Layer 2 of a small transformer language model trained on English Wikipedia (10 layers, counted from 0, width 128). Numbers have three digits each and are written without spaces.
In attention head 1, each number of a token's query is one row of weights dot the token's vector x plus its bias. The head spreads its attention over the tokens so far by the softmax of query dot key.

Query weights of the head. A number n stands for (n - 500) times 0.00064.
q0 (bias 0.011): 438553540419480316404691515507408512333504535407567403556526564555418442404417458650625427514621514377469585567464510541510621424473600377463533573344539432470592555531567457476494432454534413210444406652502663393516534451379534631470484484409611448433525537444425632495494500502533434589425463469570493556530537396567439553575463482575478517447552606460505560399505450456667551549493
q1 (bias 0.035): 334403823412546534671386524547415429527555526509532447564443395479682517492652401527461385691511525353576401509563417534416569393427605233475540483537609458682495488593487530399661452518525369568594300514560448582500546426634351472295586420737476646435409414512414514430673587511449421441642446445420533670449471621511572437405519454524550415461531637574417405414484488462429558448525
q2 (bias -0.019): 579461427503634367508424365495620633485415576521446394553429521462610500628492442517621484521473382619466545537377599408607452596535531570598314481455598635398478477435410475534388418342518374542655446529440439639413492459562497541497480378428486526422338579503289508500500526400495500434518569495633505521355421436534508475300528584483402388497461533656421822430457350455435540580479
q3 (bias -0.078): 557574206719398429448697441608508364451483444408359588450546486412457459661331563490411630470472486565562516224424406522508659497300338559559541478412305497374393527565486398475425610532403537484477586389618584500518529563433615457662536566457517428484449576413588471592502460467416593533465520354369466685549711530528428553581489567508469569509425503319481450561484544429503387556589
q4 (bias 0.038): 432654535294644350477424527435500293475587516436461435394404440570621455679508464349536514448456669406495403489516444434439682538460301476376526574563568424545463577521630557516506516556605505487461582557438644444554567452464481543384589510456495643549524702367535475497564406453503488511518493427439389484537538528454378518650667569483460493426549454289665390723548480487574563544593
q5 (bias 0.075): 471487677654361542558528450425308422485565604692463665497539364608467536478616527584455444445628441570580378556575493547487367494636726366404646500467526202744622496365549497385660506486541728510448606400491410479559447536507363516642368607449608490707612382680552497627521529700242480388570474513369597464442289526328606555664342420524686588418640548573490373554453536559461522250580
q6 (bias -0.138): 450456566783427488536519436537364547450593585654444577586544453519443461367500638680407569639489446710553506551539599428588362483703509476490506674458515495488408419354435531464584460529577608556356526409353367544520503558468312589569349566463534544574500466595638449585430523584347503403717532446542551557587338444470762432449483514314494554450765515753439585434434664554634454403632
q7 (bias -0.268): 639554500527607575393527489638647727503410382453567522680529642533439450361693484490402503182597503364511606477568742568642452538486373676698322496589518820328313543546375568626488462646384291379670423532613344606361356371622606410600628507567522434280427662481362622697427528457656494494441658522540572608468711619633276544291379530530282575601573531524396541345493506377346551516521
q8 (bias 0.095): 450357729527352383593542401345497386453628606576389710483472379481516705602507555683549542739500435570627568611593515490471393527730578328355592406454604340584687543339519398339578503181657586691470528429401523410564421612515380639403254472455559510599450378686584364281497552719292455386598336461366472475443273433510818358548486560346592373399503605672576410524411524606648500387637
q9 (bias -0.351): 464525528631500677561496380353646623452342388412493459609688525568479573372658404565415480221652516318600493574424660493765658535661601522613460511587657570273341658646363562646482374594639528237649379576562242584445368356581604489465681609477638599204517507592418559481530457387705506369472376679622483398506557369463331394490461674483684696668560660541465517355542664396537664451661
q10 (bias 0.186): 417489488476561618457631430375436554463685581646429504406575557455712627476427441343345484374473596445518565573500554568295629545435454467559292471608652523762608441341525702583535571430652486600561755546579577554575572543292397500615385228523337539439376574412707387607647310594468388515669740370551445511535436487567485744752420574540671525300341465484392401364524286645295414431216
q11 (bias 0.042): 505430634709555685486455274285443500342638687538439399134505972606336401278284304292555508556708464490302487465509560706240428644275698385432412241771631483653870622514606602608275679344625571565776528426642624435760353375525476491414460374705433614602404558282650402667572318725597355616586500683373267378674412647258632718559364368513635415378181445589645441557684367496543522663509
q12 (bias -0.165): 425394470496726415356552362417510728519554391542442387550377476397403507386553422523483595575529391679429461603579408392294371563487541335453520573376600466461673552480632490634539485404372539701514507350487675672487448579507616497417384493586542423613347613293639715630559493600408579650370661359436784642506313713490726585408334403632170381486534510488507276603493503457286484384561
q13 (bias 0.039): 527539574688354442636525335519664360544650637607375641451582597427216382355466454311734342836576584668612212576590437511357375425559604416395403504520555475640642585439538358429701375479552459504426266686552492449448459587575564470330393368701291378799365690537482467688602332504600625675599479535537594382399173612482729376314644640514346432381270446553648665608609431594572519588685
q14 (bias 0.274): 459353563563622569643434614559519419450450386571550559540455183347667649687555582407512408586305846466670563720234469463554504350488338441535561455377488433454462326428622348191474471399425641618630601484375530374597406769614370564456539441315272568182622331343697535223771408496617719496492637381738520488478363471762512543629504469504627532375143508537584711395441428700579512675726
q15 (bias 0.102): 694535344384345636509741636789467535363319328683450755641460150587485793823355456467474397452582519274517551680262509520795513568329404495515351491451460407532195807608415576425525276528492563614547379294378242488462441708759622205509558509403309703171496432509562559216341354597570488398332480615504542469324613540660246496381628338488368408389560836653410656251343485411557542465530
q16 (bias 0.145): 225226740426644428298226510769486356486656505603830086505341625490664310560356341523614656659397725564353454567360195404275500351199228579287471422587447496366523385486640647500582745464435403476581609620601649428614629509350323528668577547540217491634410296515541569594437349408319667749688652258816379490530538392464505814310369205478580445277108462819462434222616383592562319609343
q17 (bias -0.032): 408626292505658244600833581420369535455656576371492532458430617473604332567382696322444508352496304599211349411626458465314238685500452558504417681539478456513598429431397525460521527481533379413269650569371802642641751435234411436745587424656590367535353622189529554724357509474461216605526228421135605425547471594338589596484466459444269500688654158368436355815231471391452349200298
q18 (bias -0.055): 328317504373564393516316467462526528692528484443549413473241774612505246302461584386708504731370290520221550389735393594196403519530385488276564657548444427365619426500623412512561624337489443480542221512492487452406783482423455543392383682672570516956519508517530561618399707408374443675597403580429554464401469396333642708407368335621434385538559238482613518699596473385559331545449
q19 (bias 0.013): 434142354419188537442332657532696627550468517517477487488516217727547642366528500512601652628500411521565429535335473440622340571727447602546438467686666655293373469565424508434616474407488808500770374557547395427562141412650610568556562600297479645040419632574461488323463246554565643436564530691423417346313537467515400409570584360322534575730367524653508557129413735524508746514634
q20 (bias 0.170): 561530449613268424633709418584500462378553645790371760563610432385439473605526465446455329618539789473553482656333332614531448654374496410513318658393646448621411488343396544443503337360610401311202530754387212752587533578692317311725532434652590593398546264532561449426525358381545605533481713558518515315280321510334558426534541453430370440232511470551329631415405522438616537569361
q21 (bias 0.083): 476110666558562428476474510774383558727580485593677425584192615284769247403514597477742600635248479554505468562524412365157205402381218649283524700336524646564667227472492477515632728344445421735306557562629644347422454393423253561505300435606535514649486684372409500653468500219428565783491800097735356403491355561572554819444130259584310336586387207760462638511560492417451328620333
q22 (bias -0.027): 414586500369566386443541367689428643599642436490585450356290838425712147568255737482288440371491504480193583207701387742174565689300277697256371413433298518633630547392576518534473782371468399452419726514427852308604495425239583384528464454746357261653366634195446468500480491558334368599435573254419366510521692629513529901461346405562435233475523092457481538755615480408615182570250
q23 (bias 0.124): 675533544552477522456598646563310467582525684615449726475613312284707548604704373621400474343344509556784378668427520408722701384462623481538594496391511747436469330396497413434433435563552437446408622670430330585424462399753418496701418588382421471275306395562528476526393607474568607397532674405613504585545419408652493333634595620420466513420272714598532746245444512528460636788457
q24 (bias 0.171): 722357633627526439408478729655427452487575391677606511477360432468601241546391400432460371524376509437601372695370269398521427470335141563465548635438383484514417344581569477301494570312487441527384594357444536357600559699562388626526329335314285497622484511358558520528433513308476555509473728407590645490336347389538569645405560529415496488543359393592473668481451612552572415708473
q25 (bias 0.043): 712414422582471703891745500239603621530401314576570788549469457647464516567633518422531250418591497331666628740457433596739451523660317548622539528461409425577335611593483537539522437301515492527438461625451300580493338529689468450428437413364520569309738395479582691347400535484543584331343500464644375757333531323708540569468332496287504609401688627482622527317308365500449364234728
q26 (bias -0.184): 596696556569553463521581457484555508276504651547398522419742467682135555420399366683406328400785453504413424316675522583483391790421819491760446382596534343796629664492441592601284332689560428380381471263484473636575676438648543350407599516439849586621543578584484464432483610630512269496382368740202572610515570643294547279462557587731379515518692574580467333806552623440469693453615
q27 (bias 0.038): 486234558766399538258510466546398401285321681746522525440628202574662658591606487608551696567411598549702505531282648384819675482662566393784524519500663352129358516612621604328508292362518678552394397571350353770374309606759588625500482371186466677202509475652621301364477546481613657271440526744638463370352171504708510211521699513509712637590262570505519375268450739651552770361894
q28 (bias -0.367): 474335375488752582638383469359644545602346377294574453627530399516670428400623764397673513564559481427504561544399758422458642522635656558419489549620677479473556410659349428768527443629345403481575482444715496399589245282600354391500652729524709504336864546560457529331454463391519423494577351508542428315527722466538481235493318472566589376693610401551606569608489645349334550640467
q29 (bias -0.352): 583252683352667227357154527424594630512572321549496387745509314450455346380597472748517613435297410549461479434883416445460627521797483352315504610317491337370557538444489583461574539645383558561500586202525607658290442428425629648209475555409680299639695734634224380611479879539159477575483527377574760504663500551492628350242394520340450485614662398402640286761446588446584525343599
q30 (bias 0.204): 416575722495616259571639569653297384661602547585469694528187363127704142739589645480447418421375525496537572531550531443330617568358450521215587694274374538646719341393537548483534660491368304517112689550496602644409648550353483407605476528737547377521574362398425460556397684576355295619382590315473605289593528470500420577387326374504409475439480332420419653764444314548546207467261
q31 (bias 0.022): 635426598434480639505475371487626435439354414675544553608908315466431823522657466584500642741439753605706442201528570739609536388579551343612477350793262343552378525701553531397305297750616567435716377412473194703487531487743495459752794747261720746195669351554939407239660464505675570616663542598544504523409661441556632340729568583632649508578404591729491617407580555500585701720619

Each question shows a short text with each token's key, already scaled and adjusted for position as the last token sees it. A number n stands for (n - 500) times 0.0024.

Then comes the last token's vector x. A number n stands for (n - 500) times 0.013.

0 "iro": 499371511369424570573373618356694280614448532366479389572580362490458496457482433610488610469485
1 " |": 594511621357412655554231774124744317665521559273585588606524403576602463499360487428443551531472
2 " ": 526534532448380581600326742218729297645601572338486556565478587500639406513421462533479526494511
3 "3": 510572533415406622560322676183664218614567593362494495557511598457569524504546410593499516536453
4 " |": 338517801562256629626245702141681115683512517313442646606557428544638502546442394487462535576488
5 " ": 458467588544310496613361700275709234606559576387406595557461570489644412539460442557492557524518
x: 473549459513441504519485535531516537401407537535533561451487496569534491561513575526467517531508561544552524356504487511492560524627517554498566529474445479541533515508630481359447440485482541509460463520465692429419439533467531560526424373435514402477545607457468414489793459532507512428430491510419443469540475524536538483558581530542602533453457441277567477594495440573501505502473
Which token does the last token look at most, and with what share of its attention? 1 " |", with about 30%

0 "6": 429436512395426572523319702191767266600544471380557508544517415470557379499487508521425592526438
1 ",": 662439648316335659547344671276702259578482535441549600629532402449507373573511461568535556547442
2 " U": 546641528385388642590349658238671267505572637404513496548535541457449445659446462599456440544550
3 "1": 491585508422426562570425608327637279546571649417450386544535502539484473504523401602479517534491
4 "7": 473524551467377540591439646352640226621559608422435430513541497465507514567545425657496530537418
5 ",": 370390704586270577589375679313649241611473595472526540571494422456463376582518477608546541517430
x: 481478503533543502283437585506534539412495453485562489474462487504444577528509559539458594592457381480557491381455495492557568534593440529420501538546470463539457570549768505399518519484520544556480451508448522503447475489483561629461548450451401409515467550526479416496300471568562537602531437519471550500540530544573502512483538464460475446467514560622472429515577421574410521477629
Which two tokens does the last token look at most, in order? 0 "6", 5 ","

0 " Atl": 578392501381472615553352676260772352562465567294494485546539453569515443543428445497491552476476
1 "ét": 687507561358428607558369655263722346556437546327446467522562434630505412472509476511472520457480
2 "ico": 573523539422457590569394692285697363572425564423532452512633460589553512489451445552492520425441
3 " Ar": 422626592393447650563347647249667294585550565370466468543520486543438483565434447540468502469474
4 "te": 474565548413451612580436622399615321493490593483573384545595468581472548529551415531541594456474
5 "ix": 441452591478433537595447655378654325559450577403567420505586451532429501554510482590484515416494
x: 562490421568488484466471523472498517417443425520517568459601480509515489440430446502522547458452555469564521573434485523529488427435546557602476462536527488476582548464501458392441599468412478472423573440417473432403435452529460553373470480494453482546506566383493502438458556468588598439653632489549534491535448472542475553537585471480590454531434527558501442296386610588415588589484
To which token does the last token give the most attention? 5 "ix"

0 ".": 509427533342470567527356724249795417599505517351611578559478480422567473489449499421427635529507
1 " And": 618491472389481688532242683119781293597553531403557606568556611522507460586489391544444472495418
2 " in": 543608561372468631586343716220775407604488499423539428585608461521575385459494461380406615450440
3 " ": 493509466474419510617402750303732327607570620402545503548489561447635464561415465515464535490551
4 "2": 439531526448415577561334679213668253602504587404525482579523550444566549533503421570461519544467
5 "0": 436479569518378535592360675257714224672568560388451572497506496434584547567582442577448506536436
x: 533536423446436394511544547420435475498575522541449516441639495507481452556537557477490460487433503440475550471394468453525591525420459450495518479435594403513553514476604501339542599416536499384463592497446528587487440518500535505442528444463479399440600488524470520416328512584517474424365482527447558511543489578635488544526506579341449481430538456471587422461459404675466481490490
Which token does the last token look at most, and with what share of its attention? 1 " And", with about 40%

0 "0": 427431514409427532520304696198763261594541453369477550509514414478585419485462532505452626545430
1 "2": 531428549408407541524305681194718223585498493378498518537539420456566442495451506529442628549437
2 "1": 586476575449406529522315676205744247559504516376551490502491422459570403498491523508422632506430
3 ",": 502622660469348588551365704281717307562504616440642600582477412454520396614507501523513523524424
4 " in": 402515607431402638602304726177747348576490508420486498600551516465526385452532439375414623475424
5 " the": 411348637379436705584282798170661387614505548500498468584473495482552475550407597453470601595562
x: 519480521468491477503462529480540492527560470478476583501419471483515566504530475492513476594509473533487533516545459556517522371483458540464522515494436491501510525536588465192530564539498479498571493494489479403585531493515534454519678490542492483491479494366477501493894551625545496533437505506511511524580523456507496574486495430442470435488436481499498479606482485553495465532539
To which token does the last token give the most attention? 3 ","

0 " with": 559457423393565671532297727207759431564567480397588474547473503485512520430487500462432591459515
1 " the": 643533423340544706526255794147704434605554535456550470568446500499570472512412614433450596579536
2 " most": 543645488410471654547316736237705333572548516411378454540449516540462408570531580543416487585486
3 " recent": 447624574406466614528360710242758328564508448405474466499452486498484474559530554548407531558508
4 " league": 372496620485466577552395685265736347620487582419484489457529447544463564560453543562414565526540
5 " title": 401445628465456625588340701216741298622537505418471513457528480528473558417448542497476600559533
x: 588470520543427562472572475427521482453526552561397509455503461431494443583474577587562492640463493688449570410483486497541510521394505461496430526468463482534552548399580594346446510454558421545464522549459511617501520461545458538512435530463538475535485427533525409477470421537478478475617556424625666563574440648565496490506498450495426512556506538520409471535486430610562534508486
Which token does the last token look at most, and with what share of its attention? 1 " the", with about 40%

0 " Round": 523389497411469592592365665282745338588537511388483493519598418463471491515491503490449610473469
1 " Rock": 574447478393469646613386654310724347570554558434518515442597455495471527560451526533490583486451
2 " before": 561535549397455611602333718232782352636610458343527507615560465456534398416482487472451605508512
3 " losing": 464600565422429681592360726228760305631632517389402490566509498540502507459497482528431529467543
4 " to": 435477548398465653592280740181765365623546444408550465570527475505541472384463518469420559470500
5 " the": 416360648374447711563263801160681404630558535453499445584472496499557464513394590461442604570528
x: 502477528504473494542474479477555506540558499489463550512422467455548528508472482494524498574496500510483544526541459540530489410446526541464514499507421536491518500563614482186526514537542485543531478478488481403567524487529511488517665493536497536496490511414484504498930561612551450533474513498546497469553472443485493563477498447427469459463455484494463529583505469567533444522565
To which token does the last token give the most attention? 5 " the"

0 ".": 509427533342470567527356724249795417599505517351611578559478480422567473489449499421427635529507
1 " The": 614524433358555680531241793148716457601577525411555546582469561481502451536423583505380509584529
2 " e": 557665512355472676572355696251643335493545603434492520470494533547524536585502518454496491494532
3 "lementary": 436629636427412629537410675280741358540587597370435474472467471541551521511492473539439530478547
4 " school": 427533610463480591543440645291735408581545545434526507434463455524524577453422493523464544500586
5 " district": 396432674512451617564385638276714364661488554464492456445529447505517538442403559533461601515546
x: 479499621460507587415500499507503390391590464547466609507474431417473518573512537603585463528525442569587431443600458499569422590523505370533430464488529497405631511418374474405435513477448425537546605497503522480461452483527467542517521481426534505532498587559586453541480448402488488477593479468449605475686493572615436534570499440458403513549396505534468434512457432623518541528543
Which token does the last token look at most, and with what share of its attention? 1 " The", with about 40%

0 " United": 491412514410435576556363664278771350636507526331495439558551391536526403509486451575419548445488
1 " and": 599519506417443590524278750159774376569553534351570598577546442532543401480468451563486527521461
2 " the": 553647474323496708550250800139678390595573541460512498593472516490532452523416580491462555596544
3 " Norway": 476581503387489661554339699236689323609587638485543451492542546527458587573479481629415521531559
4 " national": 334530645428422626555327692220725364675568582371420487454513472557510480504401494598445516518497
5 " team": 424418618510456605571363651266711356608516512406464479541524438536477567463434491550445533496516
x: 508477511543419493459523504445532407494535557554536556504460516435572463532503502567535544570494475642451374470467505497632472496493520465563424512500602647432627511449473484395415560440610427509460495502488480511525535458466486524522471549509491473415352474537594473465607415570389526420612558500557593559515503464633442458606529514578376513473407517469506493630542464595418584487528
To which token does the last token give the most attention? 3 " Norway"

0 "2": 460437509430464585516288698192780295577533554335613508535506413464601455513465437462408566532425
1 "0": 512440512451417583564311702205748249620593573399527603480468474496572479604562468523454520566407
2 "2": 579531563412430592561286683188713228589499542404492550508548485491558493482481476539449585587433
3 "2": 559579607472403551531309690200711238589464512390554519534513396505540455548439483522422615526423
4 " that": 475544513426479601542330758187744388583578479431645534565455461447579500540450532501385475521441
5 " they": 454430574398479674519239744157723407567639470453558567577471486460421547528475510488380500546410
x: 391547523417545490445425482467526462566489569515532533531600509445419528539554563446525498600474477540519454537415412559572439342333606442501482498403476526513489483550503523336532505530623488551448563512570479482400569510486486586527455506498481511522512554461462431579697526551402516490569593482584473543401388437505468456541522515508434460434528523528404515662515493517457499405536
Which two tokens does the last token look at most, in order? 5 " they", 4 " that"

0 " A": 570410468343496659514310662246726319468588443344499397543498388507546505549440470412485575472499
1 " More": 589511506399478599539357680301758353529602497369475444515494464488534473579486462484433504471395
2 "ira": 547569466442488577579402689335687345537601570444604440570558489447495614594514421617372407453564
3 " |": 440558665477408603558280783164753360652565581271618609601505435558614465523382478426424526534454
4 "\n": 513599539516481525492232699190831316632513563344532550566452509454462558507464423581453414497514
5 "|": 501477547475386686697177857074744264657597602321517596624523464609582493554379421456480478578452
x: 475483502498559507531489435424503400521535483504506489484420520482546504492497512412498485510504604408433500520461487475490537531430450426453528476499537504520478506535682509475483521459438525491509532505519528528535543474501483474394581510560440561538541470389514484495959435481528436775496520480554478477538489558463494549518428439535497434469368489442523509578496429668456501513516
Which token does the last token look at most, and with what share of its attention? 3 " |", with about 60%

0 "2": 460437509430464585516288698192780295577533554335613508535506413464601455513465437462408566532425
1 "0": 512440512451417583564311702205748249620593573399527603480468474496572479604562468523454520566407
2 "1": 589535585419421578561298676198730247571498531409502544487514515491563441459520510535439596565437
3 "0": 575580578447431581554306694183718261589525482405531582512485462538512437568480529513454614532431
4 " season": 382541672499377562557371682227767319563506540387528568481466395486516488582457527442480594509464
5 ",": 411491594498409568555373734288742393550547604441652575543482451430554454538457514447488559545428
x: 509546528526572518535494548493480504503410527508570540519444442372456498537532534519468429627480505535458503406480452497563436550475442461434540527492338425593525575510788533267515586536579480584550535462489536468552526544553503488494476505399477427489473524426599494462476472466465486592494488489518530454425555501560473538489468433484489473452446488669405532603533476472472470510565
Which two tokens does the last token look at most, in order? 1 "0", 0 "2"

0 "ved": 516438497416430557575368717310754326641542497386484496596554414517520468532540441550475612484473
1 "ra": 571476502399434585577399694323693310594549531440544539567540450488509588557501445561495576481532
2 " B": 568568498412461594563396656296675326605586605431527546498592480515479538547440449607526534489526
3 "\n": 596569547455470550529254689230811278668569569371523510554518451506459508459445378569511444544490
4 "-": 454478545433460757646245801114746352658611574321602547631485512644563450596499378486482541557470
5 " Port": 439417579452399650624339676202741303572532660408500501513529499601454472611486425557463381522511
x: 528468539476557580411507458579499499515577526505493461469597392507488443499557450572491536531522559473539455454461534474474448596655342499497480406471525484529503528529442481451420345545478466452580599571443525522545571539529575397308569418503515494499561527456457447482510322545495499433530439577482502508542548510473554436550538571523531400547277480484478530378528575694458480588475
To which token does the last token give the most attention? 2 " B"

0 " |": 547445571348425634540264760153773356612547547280582610605513422555613467494403484398444544536469
1 " O": 628522479362470716566280625159682295506559588415537520540572545525458519574464483540472440512503
2 " Car": 536594509399459670571339595268717319517538591377531425522621462569499481572446431558487492493481
3 "ball": 530587502424487618596411654350715388604504584439552454539629400546427538529534452608460460506532
4 "i": 427572586434453561564389638350667344611515564425529443548606397525430541477488487662487456473485
5 "ñ": 425445614496397519566466624412706359672515651423483407482587437584498457513475415593550545437410
x: 406497556521489437418492550522556444362395459590494478456672438504520526479421421529608458489421515437558529562471507488533444449565449579550508422495570510490585578522472585437424463423478563511533445364408401440437412494535427593523454447549498466561443604569475426446391417515456476467521593510424540435550441469470524539476568452551410522532395535492488582344519541671543435451465
To which token does the last token give the most attention? 3 "ball"

0 " of": 553430406386553659524303702194774393545449489383588354554502430550544499460461552422487615470507
1 " the": 648534422339531685532282791160687417613523560467533447573469482515575474517401616436458587568548
2 " K": 513562392421497671568341676239660299532596690502538414476514555501500595601468488569491480492508
3 "le": 526586529367412631566389634321678271494575638483561424539520491520465515583547367543526475528451
4 "pp": 393573585429415579599381642314685274611560651439506497522568441517418536509549422574450512535443
5 " team": 426424609530453565577416658327717350637571501433496514519510433502429568492428480562452504517525
x: 538480590486437566481444475406548361514517524557550495422406515485419515481485460674483510566513412614532430448505533379614525409426591419539473469474672498433496533461557498453455604475568444429477589569459556491549539377494541498553413492551487477498355505481575523486550447602453585482602575524563535514563473456705456474494494503515477600487510492495436447551490533562437527531523
To which token does the last token give the most attention? 2 " K"

0 "3": 404438514390412588530287690174763198601531507369558487529524424439573405508502473522450614502410
1 " |": 607469701314319669593247734150733178657501482345509625608530375575616449562405458437460588542473
2 " ": 535511555449343563604344722248727262592577544393459592567473558513630395554440472524501550504514
3 "4": 534578549415407616547325671181655211592540551398493527572492579482555524530515430583511524535473
4 " |": 335537824571243618612249690146710132649452487309438623621555383545642473541471412481466576565495
5 " −": 366425679553317561601357680250727264584503540375465591578441429486556434540504456534495586567535
x: 388533505566421521439488502511451490537481612599506589430448487482513563581475591517433550443545545548573392474541528458474611586554582555506562482449401499518447377507657453406514532573456597504527503485474651482469550542447462625498594426430481428524607522495570477483678514550464589425546487530382477514526537533426507518420567526535552610556419572478464472606403475544577490501557
Which two tokens does the last token look at most, in order? 0 "3", 4 " |"

0 "ant": 506473534392442548505410642323765350618545470407508493536539417543491461531522537567515591445429
1 " that": 568475421399555629531303758162754404616607395452602518618477497450550490472434543509379461527490
2 " K": 525540393401508699564300693195700326578654642482595451512544586500473535600477475603484425499465
3 "le": 530577520370419634570386632311695292496608617465577435558542510523460486573562358562528445531443
4 "pp": 402571583430412582607371645303694279609570635428519508545583447517417514501563407588454503547426
5 " got": 489462557448445561539366707254793376640736542380431499554447465457504537471480454530483461536409
x: 510483585462453464523459466515601420482599583542526469486512570532427530426537613509436489495516541513522506495458468463443480528629610346512496499464545445451390392487571572419539497477571424501484591610481459497546658498442539488617360439571456499636370441527506431554533487625562564499487502605544506437457448514471508402446575444429476417510530460513404444515523651516520490541519
To which token does the last token give the most attention? 1 " that"

0 "\n": 418464451487566564485210746164878392656428604431575531530437478513525550490435376501487495532481
1 "===": 554524466387522733559203785105845428578452595293570539524430545587635450547480470411493497556411
2 " West": 530611477406496726564288670152756325564555660457535499435541566593514517582453444525468445482481
3 " Ham": 469618456341499687600349648242719297606557634498541513514539506532417539608450446562469450533540
4 " United": 407576555411459647583344675284739313688595626427497455509565447555443430567414412598399466496508
5 " ===": 451462606489404594586318708206777369682521593272554512525491493517604463505453461520524542519437
x: 504488571597438454365472499479440408583471464584580487474539529479505410520482490521440559600440374506344434624525425538574599565489519478444479627524503492411657504448628486507484505447502583568518478480470546542537535450480385515423387443600452491526403470511552469542568398441475473481520558556350444462595510488475494550490599495330487418508433546471462445444511426598518483518438
To which token does the last token give the most attention? 1 "==="

0 "a": 497416536322424604504346644310679291569475475386562432609548373469458446437494464590501614468446
1 " |": 571522582378441623539278770168765378628549599307625583577501436555598459507391501411438552540462
2 " V": 560560502414445668600294664201714299578564631380611590530546509589449502601445436586509479553553
3 "ig": 512591503391460616579381633323734311617526641422488448543543514540438540509608379564564411514493
4 "o": 400543617435405610576412630362653330556488576416528439599621434530436537506533394654540454521469
5 " |": 463414679584351583578285769165726330671540591281607598613524419575584459498370478444454533528457
x: 480522532504523467599453486510475421496500491551556568487405427441579460518484476442542500557517593495551510571454475506567491532379464556517523512503447543527515511555862537307438590527560595559505584474477630482520580519497404509438607479568473501510518459417486497501686526480500508604470574491500436405567468545511537544578498437480433517508421447454505484519505477445455486523576
Which two tokens does the last token look at most, in order? 1 " |", 2 " V"

0 "2": 460437509430464585516288698192780295577533554335613508535506413464601455513465437462408566532425
1 " |": 590479666352350663595254737153744211640516515346531623578521389581624475587424437408452588547456
2 " Re": 601565533368446686569297630213707296537561595410555577514504542528427501583508490506485486506511
3 "leg": 465634574371435658594358670294738289573540571407486496533518535564486493511550450564464430554474
4 "ation": 376521644443398614600361684283696307596423540427446513516571433601466558510499537623544510475528
5 " to": 434381624445405639582302712208720337637515459426493480494549475528482502422471485504484533441456
x: 577522563482494439542423459483515554423539542586551477480729476565500550562460486618597515454539507532514545448452512583496447482443548559440532518443530465519521582449730485382487551482564515417542547375546392458464462560525535658444466435621553475518436409537441442460616509429480548593491567498487515589473404565456509475518546438579459430454585541577485440433483559558582566486548
Which token does the last token look at most, and with what share of its attention? 2 " Re", with about 30%

0 " W": 493391475368478612521370630355768321508608533328468392553533355486532490491482441498522560533496
1 " |": 594515584344416650539267753160769324622604606280586590595511424569609458504412463433446505575455
2 " D": 583541492405466658522328650248760351514640580366514527504508506510504548578482452544538477506532
3 " |": 433603693420375630560274726174759301630599571278558573597531402638600462491442430469482493564442
4 " L": 430511568463404600540348660275727352552656618359490515534508460530524529622468431584551447476469
5 " |": 444399698559331586566267740159763308616613581253555597619537416600601442486438434490469476569458
x: 469546509499518500626515477487446447557547498537514587488391457469645444508476508439490544651532649521596419530423474517553530529476527530508536524550470509542478411560770564371465538557573622580516534502430610505556569542516420587538594450588427502473500530509531452537661457550531518509400527508515386369568479487529530509585494512523508589508442479453494600447513477460427502486539
Which token does the last token look at most, and with what share of its attention? 2 " D", with about 30%

0 " cons": 582412446354530654547332624282693326537487534366438458503543467554466539444427528474522593550504
1 "ecutive": 584531502400499645538386706292679386541484503381467437509499475525501465503479591491497521550475
2 " appearance": 525597572409438593575402676259730305561457509400434517520498450544503538523488525496496555524524
3 " in": 456586564372474650594308716209727339618453465441484408544559468450555482405449500372453711494439
4 " the": 335496594339454712573276795168658386611523535484492467580462478496563476532392607421465625591549
5 " state": 420403602470428576600407683258711333610539647492442487420499481545511607560413487580414524518566
x: 552495538487525501411517415499430546411550604496431550489479458463475481562602476633540510542567500532569471492521455441540504477536432364544585521479565463430569460459355538452446487521559451537530534479477545587472541559484551555515546457446550383436494575573544515475708496579553461452570552566509596513652582647480517529609479608528393584459364472518499547490497416571521582479526
Which token does the last token look at most, and with what share of its attention? 5 " state", with about 60%

0 " Al": 509466484445514579537368663308770392546526512319548421618554389545524496517444426460453518457503
1 "ond": 613471445386475688596349649292735319544525571410493428557505533567487529604579385501516531467451
2 "ras": 539546493427508583549439658375727395588508514435549456594551485482455600596566397583460537465539
3 " |": 439558644455419608556285781165758374648558610299613611582493449550603472520388498405439538554456
4 " ": 458492541473389537601359751238736329650624607336518574566481604490643408524434465536468527504511
5 "4": 427481575444416607551358689204650267632580589380516537547488622470564535503539423603494482539430
x: 468564458544522432599544486464458566506531530512424487469613467551479398538416557491530582538525666613302446552513490549487553435443470478577499497494510538462559502463598434243483629457440542442498608461409540560479462483539451510406514480512429489511516556491523470490467504626473529374432441510502524482455484553543562410440490506455555516471443479348554553473580508452510470505518
Which token does the last token look at most, and with what share of its attention? 3 " |", with about 30%

0 " +": 493373533332403617535365658311758301573582499295491521612490389424589470459505412509517618534489
1 "3": 534423521388393612545393637314687246602592575346442512584518502408532515421575385581511518553455
2 " |": 581595766352284667591265684198693154666563509255445619609530398494593470452456418527496548591452
3 " ": 500547650471284538589367663305698227588588546310402576562467521468600408473455456591545545534484
4 "4": 454555614459378572536366624247633203589570559341455502551469546449537530481520437614543522536464
5 " |": 406361811668220592606251660159683122666514505239412616592511400511618473488485425520507531586468
x: 480551499516431512501541516465503414569573521548473498422600490504568463491470496419510564467507606592618488387463483501509612582507585512493571503475456487518547496568808431491439625482464578531457620504521522569462497525500568550548569476545502561457576491542416468588454513636493539462401515485430487435555552547494528476593485481460515646446471497358605477468520372669463455468598
To which token does the last token give the most attention? 1 "3"

0 " ": 526471501438458564528296764183811370620558613310574568556489451510656453519413499403441569542493
1 "7": 541484463431460616536352694191655252613570635423481552518509579483567525536531438534462480555431
2 " |": 570626766394300652592260710149711156657536538320461666581535411550635488564439409439421561567479
3 "\n": 602562569511442515476232667213829266590452553392460562552447465481448544525463430562461472518528
4 "|": 467498552458395699680165845073758259648575602316502583622513434610583487548378427440485518577468
5 " ": 524499458401409580679325790209727296640604631455450545553472593623641452547405424466520484522516
x: 521575458483493526589515485533518563383417552540558525476454521496488480490549496507540465534502579497469503461534454545443585485632441529472490511450525491571545505507605488459467434469536550538489440490503598417458426529486519429459388413470486475464470509437498482468953437612520513470410483480465467490511503509509527480557499557638562418442324496346571528581511420537555548498474
To which token does the last token give the most attention? 0 " "